Layer 9 of a small transformer language model trained on English Wikipedia (15 layers, counted from 0, width 64).
A neuron's activation on a vector x is GELU(gate . x) times (in . x), where the dot is the dot product.

Input weights of the MLP neurons that the questions are about. A number n stands for n times 0.0049.
n3 gate: 6 -46 -13 -5 17 21 33 9 -10 -11 13 27 -8 -15 14 -14 -18 -52 -1 -10 -2 -4 -23 6 9 -27 -14 18 -22 5 12 -37 13 8 37 2 -33 8 9 -3 -39 20 -4 -43 0 8 14 -28 -16 6 -20 -17 -28 11 15 41 0 -46 5 -39 -5 -13 -26 -28
n12 gate: -30 -11 3 -35 2 10 -20 -56 -3 -74 -16 18 19 -7 -13 15 21 -5 -19 -24 5 25 -24 58 -15 -11 -28 17 21 3 22 22 -15 -7 -23 0 -23 1 -22 -65 -11 -15 -12 -20 9 15 -21 -13 40 -1 -21 -10 25 20 38 65 -10 -10 32 0 -1 39 6 5
n13 gate: 15 13 -2 28 6 -8 -20 13 -12 13 -17 13 -35 38 -29 -5 17 14 41 -19 4 -23 -40 2 18 -22 -19 -17 9 21 29 17 44 3 -2 38 8 44 -6 -8 3 18 76 -36 -24 16 30 -30 -44 13 33 -2 0 -2 -11 21 23 -14 24 32 -1 -40 9 20
n17 gate: -57 -37 2 4 -13 4 33 -29 8 -20 -18 -12 13 18 -19 21 68 33 3 -34 12 -22 -1 20 39 -36 4 -18 -21 16 -20 3 0 57 2 48 41 52 27 9 -37 17 5 -17 18 40 21 -2 3 27 -10 -38 33 -21 21 -22 37 5 -10 -14 15 -7 12 -9
n29 gate: 7 -38 25 11 -1 -19 29 -9 -10 -11 -12 -34 37 6 8 44 24 -9 65 6 13 40 15 6 5 -58 -30 -1 43 10 19 35 14 -14 22 1 19 30 22 -75 -24 56 -22 -26 -28 -17 37 37 -10 33 8 -17 8 -2 -4 21 -1 -12 -1 8 -11 9 49 22
n40 gate: 43 14 -5 14 1 43 65 12 -29 -1 26 -3 20 -31 6 17 0 -18 33 7 3 -28 -29 -52 47 -33 49 31 -22 -23 38 13 15 15 -2 2 -14 -25 36 21 -8 -32 -5 19 7 -8 2 -40 42 -38 6 35 -18 40 31 27 12 -16 45 -8 28 10 68 22
n49 gate: 1 -32 14 11 13 -5 2 51 -9 29 40 21 -34 -18 -1 -8 -26 -16 9 -7 -18 15 20 42 -7 -1 -6 -7 -10 -16 -7 5 0 34 -57 -11 6 -32 -35 -44 -23 7 -26 34 2 -21 -3 1 38 2 32 6 -15 -31 16 12 2 27 36 -8 2 5 2 8
n57 gate: -1 -43 22 5 -16 2 -14 -60 -56 -25 -20 9 -51 -10 21 0 29 -19 -28 -35 -6 26 17 -11 12 -43 -44 4 -15 27 -10 28 26 -30 36 19 19 3 -35 4 0 29 29 -18 37 17 19 -14 7 24 -43 -12 6 -14 -30 7 7 -6 -30 24 41 -20 28 -17
n64 gate: 43 -5 -29 7 3 -14 30 -8 -16 -13 21 28 -7 8 -23 7 -7 4 23 35 -5 10 -17 -7 32 11 -6 12 28 -11 -71 5 -6 6 11 45 10 -24 29 -37 48 -1 -55 -5 15 -13 6 -42 24 -4 -4 43 -28 -18 9 8 46 -7 -19 31 -12 0 32 -28
n92 gate: -10 -6 -63 10 16 0 -8 -11 -7 48 2 31 26 2 10 -15 -25 -27 23 -7 -15 -37 -11 6 4 -13 26 -25 -14 -12 -4 -18 -33 -27 -14 8 12 -10 18 26 0 50 -1 20 1 18 3 -29 -56 -4 73 4 -5 48 13 -5 -7 15 -44 -16 -5 -14 1 22
n106 gate: -21 -2 4 2 59 10 -10 -59 4 59 4 -8 -11 -12 23 -13 3 21 15 -65 24 -8 -26 36 45 4 -17 -51 -8 14 -21 36 28 29 1 -29 -24 3 13 -11 0 12 21 -14 4 7 17 -6 39 -19 -15 -29 49 14 11 10 0 -48 2 -64 -17 27 15 30
n125 gate: 1 22 15 5 51 1 39 -21 -2 12 10 16 -5 -36 20 6 -16 0 -53 -1 -52 -15 -13 -10 67 -20 3 7 -32 -34 -46 9 -26 15 66 35 -47 25 2 23 23 73 -11 30 -8 2 -6 -7 28 0 7 -18 42 -42 14 3 12 -17 16 18 -11 6 50 -14
n134 gate: -68 -19 -12 4 0 -23 13 -66 -25 13 -19 -6 11 1 -40 -48 -1 8 42 -29 -43 10 -46 7 10 1 7 1 17 24 -12 9 18 -60 -6 29 -19 -6 33 -8 -3 6 -16 -21 15 -17 -14 12 -22 -4 -17 65 -7 -18 -54 36 -24 -24 39 4 28 -32 -31 -20
n136 gate: -5 -10 3 8 7 7 46 -32 -29 30 -45 -27 -46 2 10 -15 15 -14 18 -1 2 18 -15 34 8 -47 -55 5 63 15 -47 39 -9 -5 -1 -15 -11 43 23 24 -29 -9 36 28 -15 -49 -13 3 -12 -8 11 -28 4 12 -37 0 10 -5 -28 -19 -25 -17 26 2
n151 gate: -23 61 -11 -5 9 -56 -9 -20 -36 -25 23 4 59 -9 14 -2 8 -2 7 -6 -12 1 -26 6 17 -41 3 60 -34 -13 16 11 7 -17 6 7 1 1 28 -38 8 36 8 5 -52 11 0 -9 -34 13 1 -13 -6 -29 -26 7 39 -41 21 50 -20 -11 -28 11
n154 gate: -7 0 12 5 33 44 1 3 13 -23 -37 -51 -3 -32 -28 -11 -65 6 17 -42 -31 17 8 -58 17 -16 7 -44 49 -41 -3 7 -26 21 5 35 -27 7 17 -10 -8 22 -2 -56 46 -7 -13 -39 -59 -4 3 53 -46 -3 -26 5 56 -21 -42 42 -6 -22 10 -6
n158 gate: -38 15 20 40 17 -1 7 25 -23 4 11 -24 51 -53 -13 -11 -17 1 -72 -55 6 2 -60 7 39 -20 17 -3 -5 21 10 10 10 25 -5 -35 -5 33 13 5 -46 7 6 -15 12 -35 -6 1 -24 -6 19 9 -24 -10 -33 7 35 -1 36 9 21 -42 -12 12
n167 gate: 23 5 7 -12 26 20 -34 9 5 -9 -7 -3 9 -19 -30 14 -25 -10 0 -24 -32 60 29 20 18 49 14 -1 -38 4 -32 22 28 -6 -10 18 -19 -6 -9 -22 -23 -10 -21 18 -13 -33 17 52 -35 -6 0 28 4 27 13 18 55 -15 1 10 -54 -31 24 1
n170 gate: -20 56 36 -11 -16 19 -13 2 22 -4 54 -1 -32 -26 2 -21 16 -3 -9 -36 12 1 -18 5 -32 -6 5 -1 5 -1 9 6 18 -15 -4 -9 13 2 7 -39 18 20 -12 11 12 -10 -15 -3 7 20 -23 -69 41 -4 -1 42 -9 13 -25 0 -33 30 39 -5
n182 gate: 15 -50 5 23 13 24 -40 -9 12 -4 33 -34 -17 9 -23 20 -11 -30 -14 -13 -26 -1 -12 23 42 4 -23 -22 26 -36 30 24 1 -8 5 -7 -22 56 -23 -19 1 6 -36 11 -17 -6 -4 -8 48 28 23 -40 -11 4 -1 -8 -15 -30 -3 20 15 4 10 4
n184 gate: -51 -8 -40 -56 -12 -5 19 -54 0 2 16 -30 5 7 22 25 -55 29 -8 44 -31 12 -13 23 -25 3 -6 48 12 59 -10 20 -48 -32 6 -3 -18 -1 -33 17 -12 12 -46 -40 -19 11 14 20 47 -27 22 33 -11 18 -22 -7 -8 -23 -3 33 9 -44 -15 23
n189 gate: 2 27 -6 -1 42 26 39 12 -9 -7 -20 38 27 52 -27 -39 -15 -35 28 26 16 10 -35 -4 27 -13 -32 -14 -21 -9 3 12 -45 48 -3 27 17 -24 6 33 -39 -18 28 -8 -15 -16 -48 -14 8 -24 -27 6 29 48 -33 -10 22 -3 21 -5 -3 -6 21 -13
n3 in: -3 10 -27 20 23 -15 16 -8 21 -32 -22 -33 22 -7 -11 -11 10 1 12 -18 13 14 -34 -35 -34 7 41 -25 -18 -6 34 7 -13 3 -33 15 34 7 24 4 31 -19 -4 -19 -31 -47 32 6 -8 -25 -14 41 -30 -8 -14 -2 -2 -16 -25 -18 -4 -22 -10 -2
n12 in: 0 -3 -44 32 -14 2 21 7 9 -4 -2 7 11 -11 -38 -12 14 -35 -32 -62 -32 -21 13 -21 -49 -34 21 15 -8 -23 55 35 15 -7 -48 7 -14 6 9 -21 -40 22 -3 -4 2 -1 -13 56 -18 36 -28 34 -4 -21 -14 20 7 35 -45 19 -33 -5 10 -41
n13 in: -13 0 43 -16 14 12 -16 0 25 -11 32 -32 24 -19 -35 22 -14 8 -13 4 35 34 -14 -56 -10 25 -23 -9 29 -12 16 -29 10 -34 -28 -20 13 -34 27 -14 51 -23 2 -8 10 -9 -17 -4 55 -27 20 -13 -32 -18 29 13 -48 4 -3 1 -44 21 -57 35
n17 in: 41 -2 -54 32 1 -40 9 23 -25 -15 -7 11 -12 -5 22 16 -19 -5 3 -5 -16 -16 -7 7 -45 18 -1 95 -25 -1 15 13 31 -6 35 7 -28 16 -46 42 9 -10 -5 1 -11 13 11 -7 -7 14 38 -12 16 -29 -14 -18 -1 8 28 -9 14 43 -14 -6
n29 in: 27 27 17 24 -9 5 18 15 6 49 12 28 3 -55 30 12 -2 -11 43 35 11 -3 -27 5 -19 23 -1 17 -25 23 -38 4 5 -21 -40 -44 -30 30 20 -45 -7 17 -13 2 -25 -46 26 12 39 18 16 47 15 29 56 -23 -16 -14 -3 -13 5 42 34 37
n40 in: -11 19 -17 39 3 15 -17 -19 9 34 -7 -35 -9 7 -21 54 21 -3 -6 -3 -16 34 26 32 -4 -14 -23 -22 -17 -24 -11 25 15 15 -56 25 -53 -13 -28 -1 19 52 -21 22 38 18 13 -8 0 36 -17 -28 -2 42 -35 -20 13 -4 -3 -1 7 -43 -10 5
n49 in: -22 20 -22 -11 23 17 5 17 -17 -34 -34 -1 4 23 9 -1 -25 -2 12 -10 -21 -22 3 1 4 -18 53 12 -15 12 -2 24 -33 3 9 -24 -2 3 28 21 3 -15 20 5 -17 -37 22 26 -2 -5 19 3 1 -20 -7 -58 -26 10 -51 18 -31 -45 39 37
n57 in: 0 39 21 38 53 32 31 -8 -42 -3 26 0 1 9 26 5 2 -10 -8 28 -61 31 12 -9 51 34 0 -30 -30 27 35 -15 -34 32 11 0 23 -2 18 -36 4 -55 -2 -7 -22 25 -1 -17 15 -17 -32 13 -27 10 7 11 6 -12 17 0 34 15 -7 -5
n64 in: -25 -16 -15 -6 -29 -14 3 -4 64 2 -2 -25 -13 77 -23 -39 -8 -22 -16 -9 17 -13 -42 4 23 30 -20 -7 52 -17 8 -34 40 -13 5 0 19 -13 -13 -1 -17 -25 -4 32 7 6 -24 -24 -19 -16 -36 11 28 -4 -6 -18 -37 -29 -33 7 36 -10 17 -10
n92 in: -13 27 -17 -23 33 15 0 -18 13 -18 -35 22 29 1 -62 -35 13 54 -15 -5 -1 0 -10 7 51 -4 51 10 -15 18 -16 37 -10 -8 -20 -15 -38 -18 6 34 -29 -19 -45 -18 42 -9 12 -31 3 -20 1 5 -8 -5 36 -42 7 -23 -30 -7 10 8 47 41
n106 in: -2 -15 -15 -9 39 32 5 -70 -2 -31 -45 29 -65 -64 -24 5 -41 -15 -39 4 -18 -7 -44 25 17 -32 -5 11 -9 -21 -21 -22 -1 -26 -28 11 13 21 -10 14 -8 -1 49 -8 6 20 42 -42 14 -26 -43 26 -31 -3 31 -3 29 -5 -9 -28 12 -19 -9 -29
n125 in: 14 37 -18 35 30 -9 -32 41 -8 -95 2 62 -3 6 46 46 2 -11 6 9 -3 13 -27 24 -13 14 10 77 -28 1 0 6 -31 30 24 -9 4 -18 -6 18 -20 11 -8 -1 26 26 -18 5 34 -1 3 -3 -22 -8 -2 -21 -2 -29 -14 24 -47 -9 -17 11
n134 in: 8 -28 4 -13 -4 17 -35 38 -18 -29 43 16 -26 25 17 62 28 -31 2 44 -6 -43 32 14 10 -29 -35 35 -20 -12 27 -47 13 10 -85 18 -7 28 -29 4 4 -8 35 -17 -25 15 -32 -47 -38 3 37 16 -22 42 -2 11 23 -6 -39 10 -24 32 32 52
n136 in: -25 34 -9 5 7 33 -5 4 37 -17 -29 9 14 1 -17 2 -23 -28 59 -7 -1 25 14 -37 -13 -44 -13 28 -64 21 -15 -1 -16 -27 27 -45 -9 16 -44 -2 -7 -16 -17 25 1 -40 24 -9 16 -2 -24 -41 -29 -33 -6 -17 -22 41 31 20 -27 61 0 -14
n151 in: -5 -12 -69 21 -16 27 11 -44 -26 40 -42 -9 6 22 -5 -7 26 35 17 2 32 -43 -33 6 28 12 -39 -40 8 44 24 4 -50 -36 8 -11 -26 15 21 -3 31 76 23 4 -21 -17 24 -24 -2 11 -17 -35 -52 -11 -7 -26 45 5 -14 9 -4 -25 -29 22
n154 in: 23 -6 -26 -13 -36 -41 -4 3 20 5 16 9 6 24 0 -4 -40 2 -41 12 12 30 -2 34 9 -12 -8 -4 5 7 -10 -22 -12 19 -30 10 -3 -34 -3 -10 32 42 43 71 -12 -17 -13 56 27 -15 2 10 2 -7 -45 -25 45 -61 2 -1 -43 -33 -5 -23
n158 in: 19 9 -26 13 2 -4 -1 -5 8 16 12 -8 -8 -31 -53 -14 -39 3 -29 42 -21 -10 39 33 16 16 17 26 -8 -1 -18 12 64 14 -26 -9 -5 11 -29 -16 -3 -22 -65 -28 -47 11 15 -12 14 0 43 8 22 -44 -22 -4 22 3 -60 10 -12 -11 27 66
n167 in: -6 8 30 12 50 -13 4 -24 -37 -49 20 -15 5 -26 13 -15 19 -26 26 -40 -35 45 21 -41 11 -35 -18 -22 -29 3 16 3 -31 8 13 25 -47 -32 21 -21 30 2 14 -27 18 28 21 -33 -6 -9 -2 41 -21 6 1 76 23 -1 -19 32 -28 -7 27 -18
n170 in: 0 -29 -23 15 13 30 19 2 12 7 1 11 13 -13 -5 29 -15 51 -35 40 13 -22 -3 -19 8 8 -12 -2 -46 17 -17 -22 1 33 -15 25 6 -7 -5 9 29 -17 13 37 5 10 -54 17 -13 0 -26 -1 -27 -19 -31 -37 4 -17 45 -40 21 8 -12 35
n182 in: 12 -9 -33 -18 -4 18 35 2 64 -28 13 19 14 -18 12 -33 16 -9 -40 -11 -25 41 9 -3 -2 28 -18 10 17 -22 26 8 -38 5 -33 -26 -2 29 -23 16 -27 27 -18 15 10 -30 4 36 4 -13 8 25 -36 11 -16 -16 -4 -9 -14 11 -15 27 -12 -12
n184 in: -8 3 31 -21 -24 37 13 13 -35 14 3 -34 4 -17 9 8 15 80 24 3 -18 32 -19 -20 -19 -1 25 -13 18 -12 -32 37 -40 17 -33 31 -29 3 -74 5 50 -11 -21 -8 -11 -10 -1 -4 11 14 42 -29 26 0 15 -9 9 10 47 13 -54 13 -13 -11
n189 in: 30 -33 -38 -11 7 9 13 31 11 -38 -12 35 20 13 -29 16 4 -1 18 22 -5 2 0 -26 -45 -14 -9 -1 9 -19 -15 -14 -63 -9 40 21 -22 -1 -5 4 -31 -14 70 -15 6 -19 -45 -14 20 10 42 15 28 9 -45 -22 -5 30 28 10 25 -66 44 17

Each question shows a token from some text and the vector x that enters the MLP there. A number n stands for n times 0.052.

".": -23 26 21 -15 -37 22 1 23 40 22 -35 2 21 23 -16 -14 -22 -3 10 8 -24 6 11 -7 -24 2 -6 -3 -42 0 -24 -11 33 15 -1 8 6 -12 -7 -4 -17 -15 -19 6 42 -43 -41 -24 29 4 -31 6 25 -9 -4 -10 3 9 -8 -15 -12 26 -6 -9
Which neuron fires most, and how strongly? n170, at about 1.1

" called": -3 20 14 21 -14 20 4 -4 17 35 -7 6 -9 18 -11 25 -11 -17 0 -4 -10 -8 -15 13 7 -5 -19 -25 -26 11 -21 3 17 -5 -18 18 4 39 -26 19 27 22 -6 1 19 -45 29 11 23 11 -39 4 -31 -8 8 -3 -7 42 4 -40 14 21 -37 -17
Which neuron lights up most? n106

"us": 42 0 -23 34 -5 -2 -19 14 23 -7 17 1 -13 3 -17 15 7 17 -23 26 -16 -31 -19 -29 15 -10 -20 24 -38 -5 52 6 13 -7 -2 7 8 8 -10 4 30 4 4 -13 19 -32 -42 -9 -10 7 28 7 10 -27 -3 -2 -6 -4 43 -14 -15 34 -24 8
Which three neurons fire most, strongest first? n13, n125, n182

" used": 0 -1 17 32 -43 40 9 3 -1 31 -13 0 -8 10 -11 35 8 -4 -3 15 -5 -28 -16 9 12 21 -13 -19 -25 -1 -5 -10 1 12 9 40 34 18 -30 12 41 -1 -3 16 1 -29 21 -19 -1 12 -44 9 -7 11 -10 -11 12 -2 -9 -32 24 22 -16 -26
Which neuron lights up most? n57

"1": 17 -42 8 11 -19 -17 -18 22 -6 3 -8 7 -22 -10 -1 14 12 2 -7 -24 -17 -17 -9 15 9 1 20 -3 -1 23 -6 7 53 15 11 -37 -14 -1 -6 15 35 -23 -3 9 -13 -22 1 -16 -17 -23 31 -10 -11 13 21 -34 -26 17 -49 -28 -13 -7 14 -8
Which neuron lights up most? n92

" ": -8 20 0 -13 12 9 -12 44 -3 -30 13 1 -3 -16 30 -22 12 12 2 1 16 -17 -14 -4 11 13 17 -36 -18 -26 8 18 14 -34 1 -6 -15 -42 3 7 28 10 -27 28 21 32 5 -10 -15 9 13 2 7 -33 -8 -10 -49 25 -32 -9 5 -3 12 -5
Which two neurons fire most, strongest first? n92, n125

"om": 24 -10 9 17 23 37 -16 51 -2 -14 -11 -3 -6 -17 2 17 -12 -3 8 12 9 10 9 -12 -22 -25 -7 6 -14 -4 0 -15 -29 10 15 -24 -26 -34 26 14 11 0 36 -3 -27 -22 2 -4 3 5 5 16 -32 -13 -24 18 -22 -5 1 13 -11 20 -41 8
Which neuron lights up most? n3

"ess": 2 -30 -11 13 20 -52 -19 16 33 0 -40 13 8 24 -7 25 -9 16 30 15 -4 -22 -12 -3 -41 -14 35 -12 -24 -10 28 -28 -20 -8 2 38 4 -11 -12 0 8 -9 -6 -2 -5 -38 36 -17 6 3 6 -21 -35 -5 -8 9 -25 0 -2 7 -2 -6 -20 -17
Which neuron fires most, and how strongly? n3, at about 0.66

" or": -6 0 -28 -18 -10 28 11 9 -10 -4 38 -22 -1 11 -37 9 -3 9 2 21 22 12 14 24 -15 9 -16 -26 5 20 -17 -26 3 -14 -1 2 30 29 20 -5 30 10 31 13 25 -39 11 27 22 36 23 1 -4 -5 16 -12 -42 -2 15 -26 11 -5 -22 -31
Which neuron lights up most? n167

" comp": -7 21 -25 35 -4 38 -6 -6 17 -20 -39 -21 18 17 20 16 37 -7 -24 26 23 5 27 -1 6 -26 -17 -3 -17 -20 21 19 -13 -19 -30 9 0 -19 -37 1 44 11 -20 -18 10 -7 15 17 -4 20 -30 18 2 -12 12 4 13 17 -24 19 25 -30 -20 0
Which neuron lights up most? n12

" at": -13 -1 13 -32 -2 -1 -6 25 11 -6 -10 -12 -22 -14 -4 26 -8 23 6 -8 30 2 8 0 15 10 -5 -18 15 7 -41 -25 36 41 -6 35 6 -19 6 -1 9 9 10 -19 37 -44 29 -35 -1 17 -37 4 5 -10 21 -3 -27 31 4 13 14 -25 -10 -3
Which neuron lights up most? n64

"ium": 14 3 -27 22 -21 31 -12 73 19 -7 3 8 -12 3 -33 1 -27 -6 -15 12 4 -27 -8 -16 6 -23 -2 8 3 -4 -20 3 3 3 5 -12 9 -6 -15 -9 3 9 -10 9 17 -37 -13 -11 9 26 32 -2 -13 2 -6 13 -3 -1 24 2 -12 11 5 -11
Which neuron lights up most? n158

" bre": -24 8 -18 15 14 17 -4 1 21 -3 -18 5 40 -29 12 47 18 2 -23 17 4 19 -18 23 12 26 19 15 27 -17 2 -31 8 27 4 -19 -5 -31 31 3 17 15 0 -16 13 -11 -11 8 33 32 -28 9 -18 -18 -25 -14 16 24 11 7 18 -5 -34 11
Which neuron lights up most? n151

" se": -7 12 -13 26 38 -4 -8 -5 15 30 14 5 1 -37 4 16 -10 -24 -23 -3 7 -23 -40 10 -2 0 -11 -11 7 -11 -8 -19 4 16 13 2 -28 -13 3 -12 24 14 -17 -24 15 -1 27 7 12 60 -41 3 -6 -5 -20 -6 -2 25 30 -7 43 -5 -29 -7
Which neuron fires most, and how strongly? n106, at about 1.7

" other": -4 -15 -21 2 -11 23 -23 8 -8 0 -17 26 -36 12 -13 6 6 -24 -11 41 -40 10 -10 6 -15 17 -22 0 1 -25 -21 -35 2 -18 -5 42 0 -5 13 12 24 -20 -19 -15 1 -66 -11 -9 -12 15 22 -4 6 -34 -13 1 -3 -23 -9 -6 12 24 -20 0
Which neuron lights up most? n134

" al": 16 -4 2 1 -14 30 12 -1 6 -20 3 -34 -14 -17 -11 -8 -21 8 -25 10 27 18 37 27 1 -30 -16 -28 -7 25 -2 -5 -10 -11 -28 -26 -28 -20 -21 17 20 -1 -17 19 42 -17 29 4 -11 -12 20 2 47 0 -7 -2 -27 30 15 11 19 -7 -39 -3
Which two neurons fire most, strongest first? n184, n125

"),": 6 16 -25 -10 -10 27 24 35 -11 0 -22 45 12 34 -17 -21 -22 -2 0 7 22 -11 29 -9 -26 23 -14 -12 -28 -9 2 2 5 13 -19 -10 21 9 -18 5 19 13 -9 -24 24 -36 12 18 -20 8 -18 31 -9 -6 2 4 -45 19 31 4 -4 5 16 -31
Which neuron lights up most? n189

"ts": 3 -19 12 -1 -25 45 32 38 -3 7 -21 14 51 -15 24 34 -13 19 11 18 17 -24 -14 3 13 19 2 5 -13 17 -19 -44 7 0 27 28 -17 21 -16 18 19 -5 4 25 6 -8 14 11 23 21 -15 -9 -4 -8 19 -11 17 -10 17 -18 -2 19 4 2
Which neuron fires most, and how strongly? n17, at about 1.3

" while": 1 -17 -8 -15 -28 9 19 1 33 10 17 -19 11 8 -2 -2 -25 19 -19 29 5 1 1 8 -6 19 -33 -24 -35 -2 -19 -38 1 -19 4 43 8 -14 -3 -4 29 15 32 -35 39 -54 8 1 21 4 -15 -6 -18 -21 6 -21 -9 -12 19 10 -8 -6 -27 2
Which neuron lights up most? n184

"ize": 27 -50 10 27 12 34 32 -1 22 -5 5 -9 16 17 35 15 -1 -18 -13 27 -13 -37 7 -22 9 11 21 29 -13 -8 -25 -14 -6 3 18 20 7 10 2 22 1 21 16 28 31 -31 7 -26 11 27 22 24 -44 -18 10 2 0 8 16 -37 18 13 -15 -14
Which neuron lights up most? n125

" to": -17 -40 -29 -31 -24 -3 -3 -8 25 -9 1 29 -3 -6 15 34 -26 21 18 8 21 25 -5 -1 9 27 -39 -9 -4 -12 -27 -1 8 13 -20 -4 13 -13 23 -36 36 -3 -12 4 13 -56 13 -13 16 27 -10 -18 5 -8 20 6 -2 2 -8 -21 19 -19 -7 -16
Which neuron lights up most? n64

"ad": 6 8 -14 11 -57 4 -19 25 16 20 -36 8 9 -1 35 31 -7 -5 15 17 9 33 4 3 -8 8 -6 -37 0 -5 -11 -4 0 -15 -6 -5 -9 -34 -11 15 5 -32 35 22 -14 -25 8 16 -3 -26 -4 58 -22 7 -11 -28 4 17 -6 6 19 -1 -34 -12
Which neuron fires most, and how strongly? n158, at about 0.26

"row": -2 -22 -27 27 -24 43 8 45 24 -35 3 10 -8 4 28 37 -22 -32 5 10 -7 4 27 -21 1 12 -10 -11 28 5 -9 -18 18 12 -19 -13 -15 4 -11 9 -6 -6 -7 10 -21 -17 -21 13 11 15 9 7 -14 -38 -18 -6 0 -20 12 27 -13 17 -14 8
Which neuron fires most, and how strongly? n182, at about 2.7

"ing": -24 -15 12 20 21 40 24 25 23 -12 -13 2 -18 23 35 6 -15 -19 -13 11 -25 -27 -6 4 0 -11 12 -18 -21 21 -16 -26 -5 6 -3 25 5 7 -22 -3 13 -2 -10 24 0 -19 51 -25 11 7 10 -27 -20 -30 35 23 -10 -16 -2 -24 -11 13 -42 -22
Which neuron lights up most? n3

" st": 5 -13 7 44 24 4 -20 4 9 -22 -31 -20 8 26 -19 6 -4 -6 -2 -3 28 -4 -17 4 3 6 -30 -14 13 3 -13 0 -20 50 -11 17 4 -25 16 16 50 21 -32 2 0 -34 21 32 32 -1 -14 -17 -12 -31 0 39 1 31 -17 17 23 -12 -6 -2
Which neuron lights up most? n154

"est": -11 -9 -12 24 -34 8 -3 48 -3 8 10 0 10 18 -11 34 -5 22 19 11 5 -11 26 4 1 42 4 27 -2 7 -8 -9 -22 14 2 49 25 -6 11 23 20 -23 1 -7 -3 -39 3 -10 -3 9 3 7 -15 -20 -1 3 -16 3 -17 -3 4 -2 -35 -25
Which neuron lights up most? n167

"co": 25 6 -7 45 -34 30 -1 24 38 -31 16 6 -23 -15 -1 9 -38 -14 -55 18 22 -6 -20 -20 24 9 5 5 6 26 10 -8 1 4 6 -29 -8 -8 -7 -21 9 -9 -10 26 -5 -28 -28 -15 9 23 21 20 -17 -12 18 -7 16 9 36 18 -12 -8 -10 -2
Which neuron lights up most? n158

" with": -10 -3 -15 13 -36 34 28 -5 12 18 -3 -28 -6 -2 8 14 -17 -11 1 17 2 -21 4 11 19 21 -24 -41 -4 21 -35 -15 1 -10 -21 10 6 -10 -6 15 17 15 49 2 29 -70 14 3 15 12 -23 -20 12 -33 14 3 -6 14 5 -2 6 -2 4 -9
Which two neurons fire most, strongest first? n136, n106

" Western": -15 5 -5 46 -11 7 -15 32 -6 15 -14 3 -33 17 3 -1 29 -5 11 39 -17 -1 -4 5 -25 23 -8 4 3 -34 -56 -10 1 2 6 23 -12 14 -4 6 10 -7 -7 -15 2 -61 9 -25 -4 27 37 -17 -26 -13 -1 -4 1 -6 -8 11 -6 0 -22 -3
Which neuron lights up most? n136

" in": 5 5 -16 9 -6 5 -12 16 10 5 -21 -34 -18 -7 -6 23 -15 -4 20 21 9 31 2 -28 7 -4 -10 -31 4 3 -28 -27 38 7 8 13 4 6 16 10 8 -4 14 -10 58 -58 36 11 11 28 -22 -9 -6 2 -34 -1 10 21 7 3 8 -15 -1 -8
Which neuron fires most, and how strongly? n136, at about 1.5

" (": -37 13 -10 2 9 26 -17 38 12 11 -27 -32 -23 16 6 -11 7 27 -15 -8 10 4 18 -21 -6 22 -12 -10 -11 16 0 -16 37 32 -14 -9 9 -29 9 -12 13 14 -31 4 8 -9 19 9 -10 50 -40 12 26 -4 2 3 -14 -29 -12 -4 -10 28 18 -13
Which two neurons fire most, strongest first? n170, n189

"as": 13 23 -3 17 -20 2 -14 72 3 -14 -3 5 0 14 -4 12 -11 -4 -13 13 16 14 -12 -16 -15 -18 -8 12 0 7 14 16 -14 2 7 -2 -8 22 -28 -23 6 -6 2 28 -6 -24 -10 -25 -25 31 17 -28 14 -8 20 4 -6 15 27 6 -21 12 -18 2
Which neuron lights up most? n13

"\",": 4 16 7 3 16 30 22 14 -11 9 -30 16 2 30 11 3 -47 -1 -5 14 2 -31 18 -19 -27 2 -18 -32 -47 -4 7 -19 9 3 -7 -9 31 2 3 9 29 -13 -2 -37 37 -34 -8 39 2 -2 -38 25 24 1 -11 -23 -17 -18 15 -18 -18 19 -2 -6
Which neuron lights up most? n158

"ice": 20 -29 -9 20 16 25 14 45 30 -6 -30 5 -2 -10 -19 19 -14 0 -8 32 0 2 -19 -5 -29 -1 12 -14 -24 9 14 -17 -20 10 -2 22 -1 -4 19 -4 46 17 -21 17 -27 -23 35 -41 -11 6 -12 -26 12 18 13 5 -20 -2 -1 -27 -14 8 -3 18
Which neuron lights up most? n3

"ring": 15 -24 -1 43 -25 29 7 46 5 8 17 12 -15 9 5 25 -17 -17 12 16 15 -20 -13 7 12 31 -3 -40 -24 27 19 -17 16 9 -26 16 21 -19 -17 12 13 -15 -1 -21 -6 -15 -6 -29 21 6 15 5 -17 -15 19 10 -8 27 15 23 -5 33 -8 20
Which neuron lights up most? n13

",": 13 -3 -6 -21 -9 42 9 15 8 10 -31 17 3 -9 10 -26 -29 4 -5 38 12 -24 5 -37 -9 6 4 -42 -36 -30 5 -20 -16 -2 -3 -9 16 3 4 19 25 18 12 -32 23 -53 -2 13 1 -12 -27 0 -20 21 -7 1 -6 12 14 -22 -13 -5 -9 11
Which neuron lights up most? n189

" attem": -30 7 10 26 -17 46 34 19 -35 -23 1 8 14 23 20 36 0 -12 -4 -5 9 -3 -14 30 -4 18 3 -24 -41 -7 -3 -21 -1 4 19 -7 -30 -34 26 -3 21 13 -38 -31 -11 -8 27 9 7 1 -13 5 6 -20 20 -10 10 -3 -9 -6 -3 -14 -35 13
Which three neurons fire most, strongest first? n3, n125, n151

"m": 47 20 18 22 13 13 -18 27 -4 7 -33 -28 2 2 20 9 -2 47 -11 20 3 4 -7 -3 -18 4 5 4 0 2 0 0 5 4 18 -6 -8 -22 13 -38 -38 -35 -3 0 3 -33 -25 -8 23 -4 11 -9 13 5 -10 -21 -25 6 1 21 -17 6 -49 -13
Which neuron fires most, and how strongly? n106, at about 0.32

"u": 11 -11 1 43 -24 30 14 24 18 -15 6 -21 0 -3 18 -7 -26 -12 -47 -8 19 -34 4 -7 14 48 33 -8 9 -11 -16 -11 -19 -4 -5 -12 -8 6 -16 14 -2 -17 -29 3 -20 -20 42 -2 4 -17 -1 24 -10 20 -9 20 5 17 21 -40 23 -6 -23 -32
Which two neurons fire most, strongest first? n3, n182

" pr": 35 -2 -8 9 13 3 -22 -5 0 57 -67 -22 8 8 -8 5 10 -8 4 -7 25 10 14 13 -29 24 7 3 6 -16 22 5 -20 15 -14 -11 -7 -10 -35 30 16 -3 -3 30 19 -3 34 9 -4 15 4 17 -9 -28 -6 12 -14 35 -35 23 47 2 -8 11
Which neuron lights up most? n134